Layer 4 of a small transformer language model trained on English Wikipedia (14 layers, counted from 0, width 128). Numbers have three digits each and are written without spaces.
In attention head 3, each number of a token's query is one row of weights dot the token's vector x. The head spreads its attention over the tokens so far by the softmax of query dot key.

Query weights of the head. A number n stands for (n - 500) times 0.0011.
q0: 535470404401539553569391458572532596502473381517443356573548464505482590493424655554513414518557482508530564656426404532489365505432543344595489432497553489556515440387528371512435539560551512543383385538716495500475568492549413475425564382696400648541570453518525530545518365235679398471588531337411287662460527646521481446560500502386467356398436585559438408510500535588566566589510
q1: 464429639532396522558416487454491431515391406614492437529582553542569425614453513635416390303420523463552578515461614492443351539471520430345483458464441625495562527450533579507574451482352628500465346543531508580446434458569502345524519411533482431552244619382445641637462523616641336561418639379395450594605554446584556617389588505436640531473510441482698626539497454563415381599510
q2: 440514542516825390317584359429585421475491433541420416437495283457576617480432635540365588621412486590572354517420532662434421483538405503391621345563406494413606615503411539343607619620625442401489424386479379409489365500514391431624472550420550346503368569500481500525466450465374540325514546489575442606478414620480557482695382388384560540392406438604478447489343592622387540364443
q3: 540404505376438492397445584392537613378326572583508461422539492434432557471555497478591440495466227420344429538555525345577480554430492596463497573631596500362533444513555445544430466497547619418415508342567562522495393500724492500544380537545591519495530328564421632596599574395605670541635409536354442418554691623519585471319573454441467396550505342494408437446536628433497579535249
q4: 455424425614277585431600479453680445594534515380471475525343568541545561579481427422411510416410362577468554453608598500659486515362490560469555360578301486505371415549530378546477629352359446585576358579479445503435461374421464464597430465387443560344577510562427439500569624536512545438433477502524631361532538478556548643508484495480409581490641619452456539581469490418447430615385
q5: 489405351535389727508585554560733443508417492623490569391448517571549497472603411484560500580419471540500556528413339666569510576489528552467500392471367345367624500563620284505495572500365456421561442559507631701526390425432513384540542515372430614510521546456500508569361528631505466416406479359406532454534475430468525735438558466526537595605361461617480597386430650428508427472443
q6: 462398439582498456525450531546473559535618566480599356441573530417504418483439594445567547546584489483480498515515624482453516494399477504529512492494599484585585402549461431611533405600587508540403463488682588517443494565553490514517508412543475533504513477494531477552429524346573417492643500453506418476502444604293375518530510337544357421400481598616488494586546611597561382572546
q7: 646469366539524486378479422540333538374635517405289763546368584506466626660486479441562489385704544530435389488398428491675446488443540446425289254497558550592430456470497272506417456480436549588548475540505618497450564429466416218601576299585601552494471494367472409674506528429506579387422600480610473667520425526631481694333511514512477515545567445589446472511566448482459523677672
q8: 274407500349294689636532421457506393338353481384258593629491580462491581413494401704698540491441437639527549563379542658326506551480403526566594435564553404557423566527377547458651388469488426380593652525471718478548517617308518482452309203515422566417579519411497494472544332636406586587538535716458529388444385472426307671487506446405564506392586491397721404434513503678399532459530
q9: 446528444481547540437546477680441427655574439557528451471464321372376444600495597648577573453508528379575508266355376585422623489363531374482497419534529445583466441545471643465469435478624418521530495689479676438517479486511376514279515639483614444353536506389323500541472562428578252422486654538428538335405495475391613423636469521343681431602336681592407593481382456431396500500505
q10: 612500660566539448548610627351579474457457531503486666505439650485581542239590418450413646344421552449509662621523416485519511590479425324512635492435649500525503459484505389570404662420397598475494480592543637517365623539536411661464440437551480719591506483763627500454483629524604527577442577466340357412552250644646555445557400672570456435614427416515506560514476601494652515360572
q11: 570590686486643478447526485446628594472400306431733342497547564683358628441508408439480464233542569535317416500384450351509473655509404339432487412509449528615341321484553378530453377424582398438455588619447437664586613459464648381474440565433483600598594376558550517404449419515537538426657436627603465614452664560447533688308495425469477433447581432567500545378438530585514592506442
q12: 513605433416440422596335408606472600332377578453452360407411388553519602403468586562538467576458518381588515436312481420429491531436609525363564445485379764562599741486483464368517415412629316610395518437638519423485354456497383438625400579590470412432236542524488473440573560513533397442518559691503817404406322645531631468415273494466716512342469655506432428529478574397475402467646
q13: 546553516639483559688475435557645535439326521659452506432305424549405497588411500527522482427416365556500492430639386280649540397629556449590542529456313629609402441523502603529473586465580396592622500535463452598500567547536417476536207455500532457397586519524458423423454469428454475541592398508418397364586557562461495500389497368608435478517742519563566656621594650628533492396552
q14: 448654374622684403508684467617578622596316531563332497534341532442521564477508509509275785537536583327607637409474385444376524520426486476352399451561494574533431329497402591519511631554598578500660467458392521520661421649599514417520575458576551460405523472515406614609585561482664476527474567602505535431469535486415497440544439358466422514459368440747464394375609284459566600518484
q15: 426613484302368591570413547450471487563478471508675367448590455540531500366418544470382575532479503713526570471618434550506550404431308503400371442503439494458605566507635511505488569434495333379443539539483558375572512380428495688549519479583421529677413555446469458343337502336429485573346524446528503350729612513772416444470507420434436384462580653527562513480478411527583524480515
q16: 425620404502516480454566608541519485515533469380480524450632425537386310515465387484518530621596523341644485564547396527453597482583441665513420598542324464448688360628533486458448649505455456549470507623493381264477402553575572580627528520444526649471582495516635404439479459540307653512456453575608667541385510621617532516551363407552521369532529572545427538453455419534669552458371
q17: 482612369552562500556538428697556574619341488455444452569455509385469428573426611645487395552490552485524553463478452482479440542369642325420574600520547468450503535528587413528425536529360484655386352520743500584597400485550450397591590436709537451652402403493493674466574388388480467495544538419448464440493552512470578377383580423535368442436475542533570473437500552467545473463621
q18: 490560435616465487564608559438527493449450644528513590446412494603583442518648453436498590392526462535476619469557530559641517407535451620462632508614347412459454562500488481561577517533416508611597568444280476500498450537487394528562488558478527464527361553498515357365466622676363568511361466504455505486446431426500509400440517462491573413479552384555478485419579488361491615430612
q19: 355463465476602551551506474489513504473491455464565536579388520515491718516438491353496560508496367406522410537483481574432440523537461472602511509437685451469548599498633409586429506539578451482441502545649522506433441556394502480551517475578537529513535463520510529498521336423570518444596494446530423487465504320442492390603583426635408483584431552481502398565526515513657469600442
q20: 537563512412599379554456455558437653534405506553696406559429581556516574523455527412497576503559503250401384506646563334632532581509686361413449651521515675445345401400583352603393553592425690585554464328476545459372551396494603556681434406520503693570647523444315625540503513643592489690471556600456527497578597345458577368506452541778386491575651474403466489401470558568503567556425
q21: 518450396419637356594376500530610447486548497430522477654420532354520456464343436378587653494445615642611489573480636629557392531553417565330360406526532582461489535584573700576534497672368463489569563634487468477469399491614422489477360545409369461716427367235571583334425488480416426583371383646391561571408457545512642592451484548593634529532565450600464494390370382451658494458433
q22: 383456480555463309450502435566418531524526529491507297537618420609383418599522595407514576487579471500579476431435523542623471421491462535500431323473371321524493479515461574511601562438461464460603485445502463561466488399586487452534423447553586418471335629453463487414449601484407342547440511590434518549544397465527509590581500466451656436398489427543537596487392502569496491433363
q23: 212562440522625485438623552514502630554588521553372524435488571521394532510412481680590482648710605363436459531500379565547322642546422445568399547564423540453376505542476508377707560417395426567557404508591374390582454562503528437554545433495619388434583387525475492335500556511672443398495676450537527401477470484562438447478565404547357354549437417625472451512532626417566505455600
q24: 466584411503491470380666568509279557584428567475408631637581594410592535472676414630616586367480626506265567455621512533430415448473483336396232428486428525406353389551508436648374423545558529400536621458511497517635758553492552458637438588514605395549318497613403511402525528570520495658719497569503526383528484443637396715500458565623477500500563579529500561514538467529683526417454
q25: 512566263497534434352533508446566570580392415404555374530480523527594464519500447391417456487553427293411500527625525444514558519556532444651550519544497477431650536565448431606634608473619601439474635505587362489446371616479531314442595609534516366546588505545612571447401493475519662515559341596406530452425670481437585614364468515586394344531600321516369537544378743467592513673642
q26: 642529438497567363633422408469565523294547477588465596582586389371537428471653660634547511591396695721390408614661515574303682488402465439607507396440512465253634598450500650667633446547446608629422594497649525491506457539636426586681377517538453488625427543687466575500412633600597420494412533503486439537497585310467548547627361597453479593470610567497483630511370559412325515566503
q27: 695586553427434435456503561494527489417612750638435578615546493624643722424513439543495392524456503356591448532570484635612559601585445506483395414457478446295570533325483514441361340503475540598339549579437539444359415470462536518633526471521589242575613500425379487513392559655500572379455565515623511442440533432438523483437458463601650505374370439508601487382456558527593444474434
q28: 661810562415541408365640320593431478513477552462761595500637633558476559561667495487382723562266469427202556509692710454585566585601176597643671828648602284580464664566525425526279534474530654529700667618639412669366557445675377405523660592452557694527743226391590591491482398614597596736646509585374605625984504803532551458518800646261572518853531209473375504555714519536745696619453
q29: 492427603578541535510546462691582440565586477599492527324433554489441353568609577473523622681379489505416464443505641522528505460453495574429462519399492554363655653505505645482524669346614451500389518388464340524405493489404720699416507458518555500415416474581431425500591544473505567570500540533610435401531455524311563609381478463297444586622553461444431410553329710451595542373467
q30: 546466489492626451526577559384473476412566542349481481415539422363553470532420508475402654503492527420373524441503483486534505405402425345500283510497565366603579520626435600557455314564438629528519430423507494481592381544560588602412473596582465406296674571623283337434647598456554573595323516510630578449481655610453675437475537467656557607659432497514476395615558574472392640405487
q31: 544578547497297342331667348362481646422515428528457506424444418461516533535675573589503463555437439344581400625639358494686388341546301515390568421325537551531364592492454500449535396483388698422589537451449482588465549575308399474395495535595523445518485517495469655575477458506535385428342533576478371365541578538509475531548362461471462438693479535708415514550431687563688515412816

Each question shows a short text with each token's key, already scaled and adjusted for position as the last token sees it. A number n stands for (n - 500) times 0.0034.

Then comes the last token's vector x. A number n stands for (n - 500) times 0.009.

0 " of": 477433524449450494381499462557517466522536472439477525456558432505612492519540512432470504531479
1 " h": 486454536462525498446552509485513488511392487552449472448512473482671503523521574489482468481438
2 "ipp": 573495509462536499442494474541518495514429482446449450513531475464553476524566528469460523528419
3 "od": 535494535477504493405470502513533470453541436434552490553450538514554466509497466456466487507483
4 "rom": 478515531478464526408509481505520456471501500472560450542459498457605451524529516499474529523504
5 "es": 451524525453471606379528467562593455505533466462525449520463494479614463519604512476483519479471
6 " or": 439564523475481576370523438530563479476503493470483486535444452521663445537503510483457578555471
7 " v": 479545506492477523348492491524504457518473511476453524566392481510604435473482538482501574523495
x: 427469431509444684352457470606582325529637501702060316433447355553508584556443413369290410346649563444335535481565629595530537451516500493535472309460496499494515494507417633578622460557491512481470560508617532476611392608341438638622418379587473319608337744390431344423541410487552374359208653635926505526436303323522696349577265529455656155574475623560580512487403380469361475258439
Which token does the last token look at most? 6 " or"

0 " name": 471461508454447551414581556593520465506541384497433561411554488467703418480571506508463562508525
1 " (s": 465474528476493569359445471527574481464514453527440486484512406537691364483535581482494610495425
2 "ince": 662460551400477661375531519545515439466560456349476465440482416477668451496523440448465495511508
3 " their": 545504548428473599393532449525598470518555475465514431436461463533684481523509538525459560574466
4 " club": 465516551442467567372459499580514462493501406476553413484459492546631535511518526517442487476445
5 " was": 451552529441503620350466465570561457435559429465518449563507414572642427492502533467451493464507
6 " not": 392579537428530589334508481533536447433560483430463440617479418609706460570495547509487535488491
7 " y": 481554520476549695320526509484586487608489479473458545619418479531666470486518561497495578463418
x: 451405377595523578460433468706805529422476562533302409419570332434621427444611433638493379390406422457384409487458543568522526513675746537663382359227508465510427420480547507332606535532383634580453378478579607517462440443540435367519484588551298551528314886429738304312821480423333422567434462572609473576351331485581708553543313452532612300407547519547436537512505585455405502513534
Which token does the last token look at most, and with what share of its attention? 7 " y", with about 30%

0 "C": 438445509429489543394462589573613502459550429548490551433454461514727456465483430486411546446584
1 " P": 484457551486500555356536500558548516526561479499520474463447396513676436427490510518487564558563
2 "emb": 633471565473543498385518508542555489464486454412503490424422493488641390525620525489478486424585
3 "ro": 563420514444556634404568528526597475496432427447558397424441646354682572598606501602436412473429
4 "ke": 496454567426483550473488526594562478483510437431570432447394541506672494489658461471451459466524
5 ",": 432559525448532518365453466594644438420538439475563424604407355514699453506480517460476512544456
6 " North": 376559500418508422422547501592546540543489458384432545551364467514688491488534439453541413493549
7 " Carolina": 520546511478498537340452507549548465546450436429435553587358449509622539421561485524503496494570
x: 451404545501581510345375438463617521572436332527204394459460336423677402550425311628313536458482428558423648442404492488469417487500580647468588402443576429562442529526523652494701644454405442404588637611525437441554652489515351399444563469553539357599503653316498530521592536610403406465275432580417535657435504373667724545433461520374755461464280551407469448491500498457319565619485
Which token does the last token look at most? 5 ","

0 "ower": 406432522448533409407519398632630440445471386538436516419508486468709435519570555540476551532501
1 " sp": 418421549372562573460550507567573426499352388543446468367447475495837438576487594593485572465493
2 "here": 618385584431494688383481443544567430477559386471410445428346439418770416520551544486471607474498
3 " (": 679457538433486576315466425572596437476515432446544467517465405533785377402498533401509646484411
4 "be": 473487584437501657337497424553590540401517503447561380485426483581739429418626497466458603541496
5 "ad": 340578511411528678354540472540582450418548375335516461593443469529723464454556446473459422493453
6 ")": 394530523454506614272488414603712444455466405444523419546407417514708333423559527436463591521469
7 " of a": 486587507428543539228533398587561453517560432482448537617439403549744352496523569418456579492454
x: 418545347669552555418364434634386642498591601608330336416627339419525460485559330500431609460519456541420477441530667508508371386448495513554502397502429390502467385478386427407589587616455370329358563556557504509453550492339479521417383533557320308597303659575613413483584411409447451381179446493556561445764333260643605359494285572500373555468476544474459473338612298498533683546293
Which token does the last token look at most? 1 " sp"

0 "o": 443428523420492542336532521578661415469475423405468608419470527432659478463586540565440522507491
1 " University": 530459512390468491382502460565577481504498408503476453412453445525644592440502470573482486473592
2 ",": 533419546417514526393436457575636458441574460493462419516470336529710477503462524448467532529469
3 " Ed": 462482568458511625382484536500545501530570529411533463560448397539654581408489477472522524448564
4 "in": 437500524475575498374572405476504452456551468418519397591459460425680496427544447483461441559541
5 "bor": 283558525470467473383503419501529486514491475440541454565443523476665554475579429566475491592515
6 "o": 447583525487502562284545542557620428466443449430470422572362533445635478454590534555450492518530
7 ", P": 480543483508589470332481494546551478479532479528492546604424371537644421434481517467464502570494
x: 504552413437578506690481337524774665509546515616232331442428383622503401612562267491274336430446535448494521493363471581660585374509460581512426509459457297653469682414291637518581606443540397219487496754586592642388373514413524617398406695537454450468460652466550380344485550492424498248334690707770300488623540312653630396681410588536501353605397572399306423407521623493491562486475
Which token does the last token look at most? 2 ","

0 ".": 439477532426530622407458477541579441479531516548481578474554419541727402438506521452457559538523
1 " From": 493420561426465654344545504537548441534613549382476494459533458517675420525500550522479538542490
2 " that": 510465540352536606374524484525500464514554468500450419398472351512768461529493548434468567457542
3 " m": 515525564429550608365538458513528482503506465567500421510486468541746491508525491485455508552492
4 "om": 538481528401451587325583539515504451573411624475571375489343507400645465573486470497517511571535
5 "ent": 445557560398442559342496447565606400493562483363521430540330484452715486504610512435461493482449
6 " on": 511634524452549637317512451590557434529527457478488489590420412535657431476442457476491557506439
7 ", he": 467553533473607566254471415507609437503596509497477490612390457502676487440518571516473603466481
x: 514541498558472489508442299528622773472381496494368230530475303311382503682593480601442506371480431655546546406524563398456380379513653715493412487244365370468379456389487640579571638530565482447449555467551699687428343622654543459401428563594366551514202516425631437235556407433412330576263552449604648519562436474594735479616427610655508415310623463526608386569503541479494334448487
Which token does the last token look at most? 2 " that"

0 " on": 513338542422498618345486420621559416517515453475480561426557366482701431487457507503468555524437
1 " its": 450398522395482605330548470579637470487595428466465471389539445510755466550482602505410548566477
2 " own": 518459584384507531338491482584520464421508364495485387457517370553752549509469589534481571497521
3 ", or": 636462538429454622373508427577582435452511520464524381491461387583779327550442570481454683594430
4 " in": 473549544413537584286529386588544429524461491434550343546351359477744455439480572469492582506436
5 " ass": 433572569356578629297479499515511471470415492568516454593361450488720437477565604527518380415445
6 "ociation": 346602551420569697319472515558588447449409368388442470619418407549789522471597495452443589364441
7 " with": 469605519436562620289473427613588474525551496431454566617401428565723524496491520398456573522444
x: 469453382594542441565281379566460622593543266648341458527504348435441576596636414611306550477471432594433416539380715463501466377502613582582494364435368468578464462462470475345551637555376509464481563533632605478474614431519509428564498553587505542462383599447533391529648614552491467501123532406661519323685370305493580545400392496621572499333552604496500494578492521443446609598393
Which two tokens does the last token look at most, in order? 4 " in", 7 " with"

0 ",": 410412552436468503451440452546612456433539465457471582483545357528726418530502565447469542557446
1 " Florida": 526449521407434503397442484550542491532492453462451443485495457531628530429536538544505527516567
2 "\n": 570484510435525583253517414590567467503511503481449523488518369542658418441552499473458512563524
3 "-": 563481505417524565276540478527615450466556491545504475513521413504626310422474457450500632635475
4 " New": 456533519440505470379518452571548468445564506483539461551494460573601366481447514491495488579559
5 " Mexico": 447557510443509475316452538535553467507529442511510460531450470524607540420588502523486476529571
6 " State": 452546539468503639373472514535565518507461484495476526567375439499578506418510428562511516543526
7 " University": 521516536474514508331500476549550488503536425537491557552329437530623567434490442552486503469605
x: 353438617556548467425326541568643666414472449545347467428411219485528407647402358667279471328459419700358554399293511528603420502431477657443574530479683472614609448536360704380751670373564402462737693689536522454565545444668380283305429623695438344622507494379492446406457530546473264443376508505499510551385523434738601475462550493488634506477455532269450504435431470410431533480417
Which token does the last token look at most? 2 "\n"

0 " short": 511433557438545650454553418609565497435482416529498573313554416492824535579518504497469522514479
1 " he": 466427540421565611290504399513656433490602437502487530336451419418752542450534583520460600468476
2 "al": 627401515336545545406496409508533475453619406378457441482456545428754463482645491472403504483390
3 "ing": 529467570405485653412517396627643426518558424458499365467429454448761483494672483466451504474478
4 " times": 524522559396488689347466384610573449471526415571576434515409454580791425557531538547464600486442
5 ",": 442564511419556551347461438599669425426596464469569407602413357539744430534479516407472592578417
6 " due": 374642542402591618346498360588513471467553457527511486600331417532783366560478583483473499497439
7 " to the": 495615529418546604223546423568581467496636463484455537603348459519767353501456536455460560526443
x: 538544342579684468482196437537404513491497326630361344310601245470543503483544378626406420326553369391601541579518784424493536395591522615502422498433478429335398250520337367521478596517315375498575510493505686538555555488380632371468472510533373461522390619493589443321594396400448480492185536483565448436914403316592557654531354489554453361516568609393362432383488473301479573607411
Which token does the last token look at most? 6 " due"

0 " to": 477407529427490574364491463555566458522544474482479563433533430506684478509516506501465543508478
1 " Athlet": 542474510407528467417477460534505551520529475513434453437535464550618483515573473547484501486554
2 "ic": 514471527444537552431514428528553501476479508483467461446404458481652497500601444532459464478534
3 " B": 546511539473532581379517519543551538523596455478507448503467425478653481444551526507490524512561
4 "il": 457490564481494604349485501524540442440688473323563420508475567412647485503575569507512467444543
5 "b": 361537540497510630370548479540566485458533473426560467501459515452632519477616496504458523497460
6 "ao": 473555550461478525405505558553563471472479441366435461513423485504625515462584446536479425441522
7 ", c": 445544503507567501372452431533544495488475476535466553635420414574699463534453526520464539479411
x: 560562482368515557749463330563577536445559528565410563432533332486482343666517381434432478637489538699437554352365497509641551534685628625578226353429406486654518631473359571403516737587522419347368367619763722681485409474529620598460542611645411546546352640485566408304694624553442453343336650589628583537793404266614698405749281385545621291415374635516530428426641406464530504367576
Which token does the last token look at most? 0 " to"

0 "ia": 396430500460447569393471529569621445568508427412417570440543515509639448466590513508458516499488
1 "\n": 468512503444499589250507417597584457504528495497442527477540372539652405450542491479460505574522
2 "- A": 529494497478517498319532485550580531543591495532485516503570416560652256419517498426486622617535
3 "ri": 555429610448469512385559507490517449504410535436561446558419472468636491570609560536497411532447
4 "z": 570462538479471577418513490554645423601469504463582483474435492431543452527662547553474442526581
5 "ona": 406526535464478523332465537557567482509498460484512429592456443492630515441585417563468518520490
6 " State": 420543536468483639369463517553566500516447480508470531570388424493552495420503444571512506530508
7 " University": 512514534476516508331499469556554481502529428545487560555328434530616569443489445561485501467595
x: 348435612551560468435321549580638648417483449551360457426428209484515408647393356648295452348451420700371546397286509526597428497437481676438573497488672468604619491535355708380742666385564400477741684669532527434577553435664392271316424620678415359606521507372488431427455510550488272433379501512509524566390518448748585478473546498494648511467442522277444494440420468429410535486413
Which token does the last token look at most, and with what share of its attention? 1 "\n", with about 50%

0 " or": 454429510464441584444506450524559476474497507466473563432515442507691427533522521482457589547479
1 " ident": 521456523431503628443501453510518474491524479500471506404506421496644510469532507481506542503521
2 "ical": 551464511449525536406506485562572467469531461464506451479508497505645459495519489499462538493474
3 " with the": 552484522443503544373511465558563475505548502479509441481501447515625436493481537454476548510466
4 " B": 516522520478523556373516512539545526532555487469531462537492440501608438458536539466491550529547
5 "I": 437546521484494478395430511541574503519532472484546423558418476497622475478477478512490490498571
6 "S": 462556533466514522376472561557596506490562463539508524525399470491670469512495451493465515430561
7 " program": 495565513488505595442450505543532444482514449497500532576391459515541539484500487541455542450521
x: 479419510693578514545329441614476526513635476529426497548440239574550370715497438492341485279582566786368485447396576437409556368447527503337499360379304599486526238256546719531752591441490349390513511598716471595593510481622410397317424811503384393424286539429594450593588461646608359467359634449444453639301466485581672389395390494484594350578501627287644532510438386470426396356398
Which token does the last token look at most, and with what share of its attention? 3 " with the", with about 40%

0 " the ": 379412528424440596311563397564553496506535457486480545374595378508778453493500584493465577478467
1 "vert": 571395597401400555291490524557521500451463589405429566380439525484770490533598562466512616519515
2 "ical": 652414539447550546327525470601593464408474399422513434481506528463792463530558511511437585482444
3 " cl": 451490602460555507325535538499525497517426515563500391536415466521824517595518521519461570404492
4 "itor": 452517559419503604320480465625557480440483506452541379422352454478686574434605488443420529460547
5 "al": 391590508404472553351518452542556412487586429359520372461350542479705461485613495447417538449436
6 " h": 375585544482564533313591520492551457504291473601505508652404487437792549534509635492469471437397
7 "ood": 475553501435544483310469488571553480493375453365381601559347471464673425518568595399457553499464
x: 610556429610587505373317521513366622468462390649420362416536396424669473658485407625225423284469595496258528538429487648493578448563635524458599347586379536541365455371540452490459550343351545407425454521603440412498644398580576448597415406540479371557570584447578415478585530570454309481144504575722636536459518386606637414350453649467629420576315462577427552408399451428448460439589
Which token does the last token look at most? 6 " h"

0 "ers": 400448503442475592404475447570604424465588458465468556415502536461617471472591508560466525479496
1 " of M": 506472544432489553340508470540507471513552474502471446464510412483639481437521467470455516531500
2 "und": 580431566374497447457543451530479435526511430455505444445447486473679488559570454512472469469515
3 "o": 550430562418519573309544560560614423477482474434525405476385537447640456461545503585457466514520
4 " Dep": 417555554497515583396491511530536502512459457509506419521448517519629504431516451604489468513517
5 "ort": 367557592421483537415553501543575408506442485371531384598349496452736572532531546505529392457502
6 "iv": 397558525506524553291581532483553430441563467425447503602418501493705483493576520532499587443502
7 "o,": 471566488487575531357438477608634448430544463480464533602430383515668469503480512528465515518443
x: 456489386432489540554418296628774648388557459631516378462261375495286396717547352503384450649516516588601507466295524480522490453465420641693482463478336497671475739485536589465605641513562451413508470613635668566364545409573668558435444630660564541436333630371728529303617498616432533408235504574602561492859518396546599500587456692500715409474410626460294443406448421318545515540556
Which token does the last token look at most? 1 " of M"

0 " the s": 456449514451523553394532461512519536501523493573505505403561420523667423532503570521463556505472
1 "ize": 499440543432505573415529452564546506521491485539448490408522468485690442549557496533502551513467
2 " of a": 542458531458488540382520433551548469492551453496495464482529448521651423494520536454474545506462
3 " pe": 535509549431519596360513467512508475493502482522520421448433477503664552537517541549465560521481
4 "a": 493496541453463532382534485539556495545451476411543425493428486479674486479596508464484512519461
5 " but": 475522529438518598391518464549526455448540455512546443508425445549686388526486505475468569519500
6 " is": 437569516444513558375479467544540482476521458485507488592440429557619422525528561476473495507526
7 " est": 549545520466481625375548478543454481461492484485445517656404435575647510531522538482489486496512
x: 307341454454444440496457392547632562457490421495138478418339166479545421545578407482468395375632325664374622403447560686585678567490629530542416453481435420458565365483435674379504455628567486379319312411591661376619487353396490436435404464557367316312473549657447380133504562439575266299339493387413493379555362250591637408464334687607627670442501436562648434510566459464502439483300
Which token does the last token look at most? 3 " pe"

0 " without": 439433526439467603389446409560555468468584472488448574421563458537722452511529516491438611515461
1 " a": 507414544454493566398526416568563482476578442492505522426535449537730415486529572491474560512476
2 " book": 545426540439556614333469498568513482449494367468509443460540457506642535539513593499438556474488
3 " in his": 538497564409557607281514407516577485544559499501522436428447420448728500494463555489446547515491
4 " hand": 526535576408545576361504446504511494455448447497585428489423439519675517546603521490473515446506
5 ".": 476499513425587608341474430558550451500590516556536449546453453554694415449479511413459575542508
6 "\n\n": 455516533448597641249545434579546468529606515452507482512474431537680486421542529473454516507536
7 "==S": 424476501458598544251486541516520514515616495649496541539412436505647316447459493464466604535512
x: 647471475554428601633337338492616610527430515635172320258462050481614464517638471438230298311409613551624374541472719427340390607499379441396396393324540505463398594574423268542562692473257325457367484563567605425445644386495326480471364606668464484605407648554515346334417551541429411235417510637603501497403537397507787320565527466597463766560429723633512386263586550483548370402469
Which token does the last token look at most, and with what share of its attention? 3 " in his", with about 30%

0 "In ": 360475557435519600318479404560527456490751454544488534338555353501799479490496489436474545464558
1 "1": 597405503414516541379504421569616566506590395528433452409569359488818465509426490416518567513494
2 "9": 551426557434509464357513347517603460459711317484545437498601465287748541491526482367484425601510
3 "01": 509425520473539464332542510582591505428663333544594391594470474466711498505444433434481515576540
4 " the": 544524579412537623294585443575609486516597457480482368520468383532697403492442582483464569538488
5 " un": 380592604434494692255576450474544466458427531511509426660346472567733586529470627596544589387472
6 "iversity": 499610540430573514268457518576572501482518370475465524622344396552668603454528482518446529448518
7 " was": 477593506409544629281448435596590462415572405459482559640452374624672411487487556494413480449552
x: 431546541742645419523439353597463659523473515534297482405523283466398600685530431645296497567602339629350475572490619457675528509467525608404557450492381376598508369411512564595380624499512406457465553455586649665596663431533510559359481609470311650542300564457674456284503436460629507569277585674635574335545496311491688489243254608578557566522390566531477410536428351499494653618373
Which token does the last token look at most, and with what share of its attention? 4 " the", with about 30%

0 ";": 464476536422448559402452430547576469477498514568503564498557402517690318437510442431449549524491
1 " Florida": 517466524405425515383434490538539493531521465478444444493489456547606521409513527540494528510562
2 " International": 505459531407521574376451536596581480491533438472500416400485452525627513424515509605485508459558
3 " University": 518523540402493504350486467561558488506492425509518432448387433528653588459485475570487516458574
4 ",": 533529537432545524367430472564620458441562463492541385574405345528698473498458530447474533514462
5 " Florida": 447576521429478537337434493547572504546525456481510491526377422530617533412513524533499521520570
6 " State": 435570542458513611359455500535563528532445469469463524595351429506580531398512455570503516520519
7 " University": 517529534474518481340489460552555488498489421515480562553314439535639575448490468575487500462596
x: 345425610610548481422335562532657638387461437538336468442418275505517416668388355629305478339472416734389586383334503528633416506462462640461562500480659443596655449550377650378763669375539380428718664671547500446577537452659408280314423616636423371624498479360506416374422482559443272421359503479502543573381489394740565482439551512494659517460447529255431501449438456420423536523446
Which token does the last token look at most, and with what share of its attention? 4 ",", with about 50%

0 "'s": 425431504405462555350464460576593481480551446506492515378562430510718487516463523529435576568478
1 " B": 486449542457513572362512520555572544528602474447459457444506403480666462434553550473481545543584
2 "I": 588405559431499450392385517556606507525564462486445419471411468497691510480463457525485460487610
3 "S": 541527548410513508375451585596642510473592437555498387418416456480755502519498414520445505394599
4 " degree": 510524571391535594392503448590575499532486457509522367550411405424705545553514459453447507445528
5 " includ": 462552552439569548304472460600618471448650451520520400568406442513729429564486517563512580556521
6 "es": 416566529444533682301535479567648459492595450414505457574435442526721455506601533457475584494443
7 " E": 499576513498541539284495487558601514526611429458512586488381473462636365424482537517466588542517
x: 411535336603594653542420488497746673417545415526304218434446237437558483541512272660255327364538529375737519454512728535568463495572505433440535363326522534590487529474425579552753545300229459393598532533637498685415563560401491409526396655556439552576469615385397464382695338526369490399427597602613348657629423400575648490480300491609454531547601447532512518483486404522421580367486
Which token does the last token look at most, and with what share of its attention? 3 "S", with about 20%

0 "itor": 479405518428493583271445455651613484445498436466434541354501480461721572453551539522398558444537
1 "is": 552384523410488523280528484622673417507597447415464487399536489434757479536578487537467503476507
2 ".": 562431536394569654340446438585592415463575524574458508516523405561781393415475517422436585541529
3 "\n\n": 583473531435592702170565428604562449555637536441498480437525381540758467387547556489436529513560
4 "A": 524506522460553600311473556562626506523673465626572403562518424557698222374354455386472594598548
5 " cl": 535590575485594515239530533481522522528463516612459422719388456522862491571472515522460568436507
6 "itor": 460622576456538660233462461634533506446490524459437448556285448472688542420596502448421533487555
7 "al": 523649512437474584279517442537559413501632436374409540485279544482712423466608484429411547467435
x: 545466502431565557471478453607575511584452518526369542392521507414614487495688402512351346290486555565536579535475648451393523489576456503482610452417449557455472313493514572405573630529480465548556332529617569569579597576556479375549377464540491446515286600395485411500461399573481500449249438533554515582631470355600686448291472500519619278557532289541529529408519369424508539545499
Which token does the last token look at most, and with what share of its attention? 5 " cl", with about 50%

0 " of": 452360550394395487252498422618535429546574441374452552408621358510733483539583525358438509564457
1 " bl": 593416569454459557368540408503437462478544501597453413390574429499770401498611561474520529601441
2 "ood": 651450523345509483312471495563597469545357493387453389424440498509768443539576589425452503486473
3 " c": 517531588456560619326509441538597510482518410530509371436419449554809440480497535509416560495440
4 "irc": 476512599463597806289518397628579470384580386448558316633394419424770433606695591453484576414503
5 "ul": 320615538470524491348540414508587444556562412328511375544387535465772522569587547534483490448382
6 "ation": 358620546407458585316562472604726442473391384444451471580371453517738457492560473491441464499488
7 " to the": 492629520409542593200568440605591437499571488449434545574360413508769317506448567430467550528452
x: 464538344514652453499276481534409575487495413676341347393633353485411479427558382571423502440532346414520505588531736483404514394559499608488453430435460419359436342493386422480494556497351396462565512521530627556593503514401572430466396522520401402502439637494564413323611379390466448462179478476581475374868433271529566593507348482548544415557540620350449382350492469297512570611450
Which two tokens does the last token look at most, in order? 3 " c", 4 "irc"

0 "eb": 322470516464515582399495475584584434425488382443407531402532467440697378471685567535470568485599
1 "ast": 553481533426453551315470453637614388460687431395367458438589498464663429566649479480467504604543
2 "i": 597406579465498433304490437560681425558551433376482453472418460439655437516687526531463423487517
3 "án": 565491527426485540430508476585647416584458414425545458449470485479654504472639526588441498412508
4 ",": 548507532425508515363444456602653418435532448463582384597432329526723431528495537467478530565436
5 " of the": 431579552382545578282554385592567468509523459433540424573459384495710359487484550432457537519422
6 " inv": 377585536503576628265514536483515475533365468550445526727402419515804537466444537531560542470455
7 "it": 532618575430468677271533350579622549529561462395426479593346447515798404668605431510497555480457
x: 443602400678631469475350485551585602536414511402303541401458374525644596515456466416467496420511572512508452530459575627620658479500654606509450646601428498406391435611421554426592583540317530439521518394690524579457692551699509404431568412513329456429319532473369479424645477632597484398234309388395559495475464260508723478455566539569628367531607524472457484264611520418545426550465
Which token does the last token look at most, and with what share of its attention? 6 " inv", with about 50%